Layer 4 of a small transformer language model trained on English Wikipedia (8 layers, counted from 0, width 64). Numbers have three digits each and are written without spaces.
Take only the direct path to the model's output, skipping the later layers: a vector added to the residual stream pushes a token's score in proportion to its dot product with that token's output vector.

Output vectors of the tokens that the questions are about. A number n stands for (n - 500) times 0.0042.
"where": 635640570384677303445642332587283616241391505571675458545244427500577380706648260660546158436392475341447330211353286732655834407406418521715530463361521553571584616667471631629561660415598604
"-": 607621627629407423467504666297588430608606605436519594446557391486353425299494565585446633543647469516697663641516339646500324344537342439569533537421427424311429445680422372476517457629365507
"umn": 716687606612492400475436395660391506198439676341530471680615678404534404437545316422572309524493698147546362456358357449680415583319424590471447370446549786738354617306745691365573589705460443
"thing": 594708390507660294288454457632290413348269316770511467508374512493695303730659294622540278423367396504512445298400456682559562500255512575644472583385583712734434713660375622558539729335594507
" habitat": 599734292529523568695538274563364385101129355473711528715532419354572636673655420549554338480448565349566512198457654444543676572523500585450431358624579431583450445445468430487619523564762499
"ature": 335645266593452221494503430540464352381354286508697229626548439321460712475617582345584546444387246702597444555617606732617730620668855520789425435248559555569331421362511374461619580482420513
"idence": 554563459368330371658389655499438405569443520524889289558449550250801595673553478442617234221246507490622560406362580639614507572375542566352511560344766861635335541438459519484489627356486302
" Nomada": 806648269346562368386372412725319429324349411495730385626532587276763500720650235436774312289191641561320338209448584374594674550399737619568446315655652578578455580286535585669704465510752394
"act": 316547413322666449676519537590475397516395388528586374746517469233567431515512337478514574578484481499549619470441946642513368638418663498424403469381611653386426492249635544691423277638415488
"[": 502610378459378364644519419533485499495486476526519591380530415382525476538436372609534591505595434525655241444368414708496484595337599542635596502316590502515508477377422612761319658511493599
" annual": 440688363241452481467594537728467446457555493398485438619503559370504515580585539470534556573644435529445476362446364381713644491464401478515515461521469634519327460426492362565616524494681510
" Authority": 421530438541516342511431260423328438572314495588687756341410449427524600566658590352578210260601707331298575358329771413615771517555638561528630511403471461611519599499539470590613398469615482
"fo": 651484578529545513445482378469288540472304420430446510342555441476644405381542466463512597422542603372515431497481632649532448499507369564726343545531426678590441560562605582357495490632475592
" them": 571521518510446611753471428606335591399412465347770362623386715525591440514681406446541617415416520489335378342403472650435638368472448501431566513503413443654495363373373779460521799459542430
"ctor": 575478438467695320372435379404629460484541579341634309667499495268546600563574376395563388294482390619633377393429675564377455475246535484701487473713765816532639502199317517506723529448700528
"int": 420488486461721362554587441637379572475667573529647382707608443188468593451465430719548366394488450498618491422495689690586548614372398514561511575482566482360494438237369569596516488431292401
" chart": 382387321491393530510554522692489371281598397527552420504556636494598434659540458452568375622589595560608587333501531357498501411354613502651501587460374617414497494454572392584437526446440700
"phi": 832592479531648494602233349548304448411350504595479290490646349579650528609537350453537625374581452400494333525475535724468653422306359557505324310549580658465493450368508566629554638480526697
"cess": 623687215564853507737590338391529437501407633538647446457568376306467544689658401401614342250497429640412538495475616618378585498073602550416335234235753564587572463334473477439581606647720440
"mer": 614419610397655301350285633547384573565217495431586205513635458494427647560750301469525544469517352631537558522524487503645541472390466491553678547666627609556506469421413300510543427701385395
"ero": 461455471592439570527476518428420605519373436533311524462558329200525579511584334412499564407277572572666507485494549479581561393535537432510343457581799721507251532511640614595644579587465404
"ner": 647354428573627369402368567403432416575331601423508475618548518411604598470708381518576619388598610635492519553314395491276370323495726591581389442542736292717538521481545616310586388397554519
"ties": 563652513739452412521264298446498661410455359483589404533672505385856356536643330552575291594279448504578474262508526545450598469488401410582497279337622801970672418508571647270478488309534526
"ultural": 680533465281484439579267346535500236226344454593639245687481409213816515628587479592565438648325487569575512448572796301674570568483363543610676317214588798512472426319643422641670623413456508
"'": 414408580524420449466518590452574478487728552503518504400588598551364646310634484555463616592615562565633453577406442447424539387453403663500480469439472290422710407517263416658494604433363527
"tle": 557724495464368318615533479431370501472325371488151430628632700473722549729623462606574753366441444522356671485268492530429687526208544578765462470481732581682322415310407486186643477425467600
" Chart": 418692377538368419458475404619493555317472414625594458439731608463494520553446463400563289614484607378626480290501541388539605419319805542680436377527370549527403449409678449620490624557343710
"ils": 676354484641534459631463507597650362338757394420552408512657516350764490434608306444573188331382481523612331318512430539702481573527442545564310660288732500721335537379512825520528577318448452
"e": 277387555595495363615455582390384602598597328536355528601452551547469381337660663568487431547472405448603531585536745476334300409647614515399568538345743482397450562639519547327487563507453518
" serving": 544348419247548513443430477621460463521593503399564451525388426574517488580683551641563532438690556456412415340465626519653495558445644546463521443448513417585622459506432509570537368409615313

Each question shows what one neuron of this layer's MLP adds at an activation of 1. A number n stands for (n - 500) times 0.00074.

n285: 479580659388536570537481461393289582406539484714609603710458536534391482558626478445510425513398402545381467650622478557485600581474471365474371360421593594537388439431406584331714525612377372
Which of these tokens does it push up most? "cess"

n82: 449479456411555351425446594646524604600619429521512476344324462408462448596659539534519422508589442561486595389456491446687463638672369453359632534631345284540677594446514424515377498218640707
Which of these tokens does it push up most? " serving"

n9: 548387493544542458457578446495646487599579587608572464619624218493534420519547553477652377555399419544694593399405483633421582417629534596240428509393456628514550562587507159220417542455490559
Which of these tokens does it push down most? " them"

n115: 604536732436518405624644439488559470519408681558531573672819555627513482318356368407656438560150402341641398357473597634263484514278361753288455540532445402492494567423448492625553547656470456
Which of these tokens does it push up most? "umn"

n130: 490634508557495707505424616533430439457488517387436546305457749562376530619609412501373727615612501540706458513575555371384332582488361322497477393691641395524268534385607507428466281559735395
Which of these tokens does it push down most? "where"

n123: 486357390568465397534540385648576553496510575423513428474503487745487556476589628422520580479556484343477476456478533522471495527405500673482557446404449359550564659566397585674338416300653366
Which of these tokens does it push up most? " serving"

n219: 279455333489620529679514386260360672314534539444491571479678582472448474487469466494559416629310451539574514469641477528624604487458505535640451630437654516400329531487447760450449673526512490
Which of these tokens does it push down most? " serving"

n278: 459441558498311596729455594572352372300500462580530612445758686531505481483477566461414458677367404474573544641471569542498507437312484552637464425471334536656503479533509497451295461538373440
Which of these tokens does it push down most? "ctor"

n251: 590510565544458428505514595437503595449457557532557471440443525470436606500494514472551542581464555421469457512555517558514556446423266460448549426572596508603453695483279536418463508561430453
Which of these tokens does it push down most? " chart"

n208: 593699656461636386401602352357471452533506361637557463635658557440425533530419463561507306525527482540631607557503583468351515458494351335629261424578564733512358484374480500518597409522281557
Which of these tokens does it push up most? "ctor"

n68: 471310586451453297616484483383576309576434652555355547676473728574604410459533310531625629420392352672408628474442493587487564582332528597633548318383615381405431608546544321392377502651528676
Which of these tokens does it push up most? "tle"

n119: 382429650453603482458556376349473447601430512393563437565567524562282584328558512558752592553330450378671525443641560681297231465428621592346333623447482589508408419374570449620585624806459510
Which of these tokens does it push up most? "act"

n302: 508505420542620557501604464626400479494322606436551466458479577484458568492476601494538421688364583355567370569488451575426503435415388619510429505501571500548539578486478631428481497496483437
Which two tokens does it push up most, strongest first? "umn", "where"

n211: 607264560653316656676360546618457423411520244540565558396554533661585494427528605566409604567436462528446459441581506738223421548504395712630466346636393396384637260636571332616638572201525407
Which of these tokens does it push up most? "'"

n198: 637599655554529385372244594322521452524471547584492495344557719501365420695518436496395505553606369622497504597442380510548570486273435394538556491488762710438412586413371500605513360601289505
Which of these tokens does it push down most? " habitat"

n214: 626518536675568379682356558481498528516509587508695470464685530700547518493300488408393565631423391515646463529485483539221607494337521327537530416555450437471515487398513458422352638380402586
Which of these tokens does it push up most? "phi"

n284: 274353360590416517407389448550550446464414342561566624463490539534637496546476596559386556661524642559673486301621481408506610497566494479724426546527278544499481514515488353639413509432458515
Which of these tokens does it push down most? "cess"

n315: 552492253443565665598569411529473458615529545585630239590486349594514312494464433467514600646491463428563703504331338504640456491504591260564525305678480557342770579427445470645324400550686499
Which of these tokens does it push down most? "ils"

n313: 440436817555542475485512425442329517655297467374374704418505527349405494540440545441620469569372465598363369647515474628560391597600371625520325709485462636450472509529521514434570548690507453
Which two tokens does it push up most, strongest first? "fo", "ero"

n70: 652649589455410320605366766597636518530623534362570543501390405400499486359539548404400508554516713345365505586512637437465480453253381682576590431426518306487369533534675523353377537579579506
Which two tokens does it push up most, strongest first? "umn", "-"

n287: 251583528383501499354577395638559565731447435438373488446441467533555558450516584419458476400731700383339281469629627611450333431351443783517494355400450496482415404542507693781646579579450498
Which of these tokens does it push down most? "ties"

n79: 612426555489537506529438495317555464417364659529470390440570316425532551481430413605510598605528574585564498588358459589411708294439573398491399638455666431545496405382544712478426494612361642
Which of these tokens does it push down most? " annual"

n233: 608396548494383786477807623581568205684428558522441370437708528380502317593491522450780388515471454380730580282607375367303674377619674408607559435336438531313555296359745385622418457508466611
Which of these tokens does it push up most? " chart"

n64: 516511412441378566599391545409651547535504634639474441659435443330564560618518505497454528553468439639563358488497628272654484552543376300558345504502524477405478509466485481618560632413514353
Which of these tokens does it push up most? "ultural"

n121: 602556465457394731570321538403423432676479541375643461498385519462604439684506532473541489456407418356541554560483510467433481549536410391565399600431618608364534448616367643330570467690574389
Which of these tokens does it push up most? "idence"

n308: 531493541728644520640447487376663422576549567649513429510567314683419523257513539379381462450683369452513576692487509353596484206339600391208485506427587492649528665374488505430729517383530491
Which of these tokens does it push up most? "cess"

n200: 592509535468534475485661454462349421376511539474581458503443385454440610423431559546777395712512543475460414453502417605585522494390407550413367569483507569616401496556485468372567550480592537
Which two tokens does it push up most, strongest first? "where", "umn"

n274: 372366408611736528505398453491605454511502613481352628485424489225533615556724334559784544487474474436129505535503453554452485393332620543485356391525641595474539508448527594521708295749515518
Which of these tokens does it push up most? "cess"

n275: 336553525578470616464377446559499452220513395433519359642457455617430539456547432485655583636436441544469563409591497344500516658534460307497720577598440481525601465493494402485507482534660495
Which of these tokens does it push up most? " habitat"

n98: 500296544463542664301526537555484438353505246426553687581454540537374634742305454749490429425453663493432594512604517361465602650463500262687484547316514464451360530428574650345354398592513719
Which of these tokens does it push up most? " chart"

n138: 561501560667532563372436503583496492447633523465602624458575284597614573418616362504526483545278423529547558334393519458529493452570389527644365433484327599457472655632603562397436401395436550
Which of these tokens does it push up most? "ties"

n131: 374538354605474509393642541633497583521455550415576568580683601579497520567437619551628596619386487467514286283605456434545568330330581508578422454592486490519379391616528381489421421385505565
Which of these tokens does it push up most? " Chart"

n86: 358553349686501534520443448503450334576349447525574587364647450450645633504448559584404514474459548440678533518346615511503468532410042536657307389626482755338544779618477490624376155515537632
Which of these tokens does it push down most? " them"

n210: 434579512362632476423599497674523594731578193634403470497332542451429661542606646165510545527392598352418510464590626442433361547523617579468436571454530650247449518539691182531452403679385585
Which of these tokens does it push up most? "act"

n241: 557600557555395469463338681709351410710473322601590482532480496643516461447503652397193453407577519342444444564626477527512412513612739528105668393445550505642614458565501305535535514583531373
Which of these tokens does it push up most? "e"

n35: 524248433595581206503534528489497500291404428565480489576566501597343593551407431554810644588328451575428602620567521592378526600521505257553450512321510593543564390470510524384575490799467377
Which of these tokens does it push up most? "ature"

n291: 449514443576488458549645442463460546300529543552492241590452524324684496387531530342499690563533502442726395451611675543412461446506639523697479274607438744534376421608651312545575340364454422
Which two tokens does it push up most, strongest first? "ature", "ultural"

n296: 607533524371696615432592283611466494396570455590525595589508459388454553385591526447323595527526465527390453630650377511396413586507386629420511612670528377455607397553516504595573447318340491
Which of these tokens does it push down most? "idence"

n154: 617554501445542512396372446264492501454433320553515526512578604458439550621591595508512601551481555519563427568554460408587462654405654435464269526444428434367379461537458592512453522697458705
Which of these tokens does it push up most? " Chart"

n157: 425502326575499502508493349628303479602474290503554528477364553615307652519525582419401564517438473551425487475517407406504473530639498600429471508231678692434491428679434588626381635646342805
Which of these tokens does it push down most? "ctor"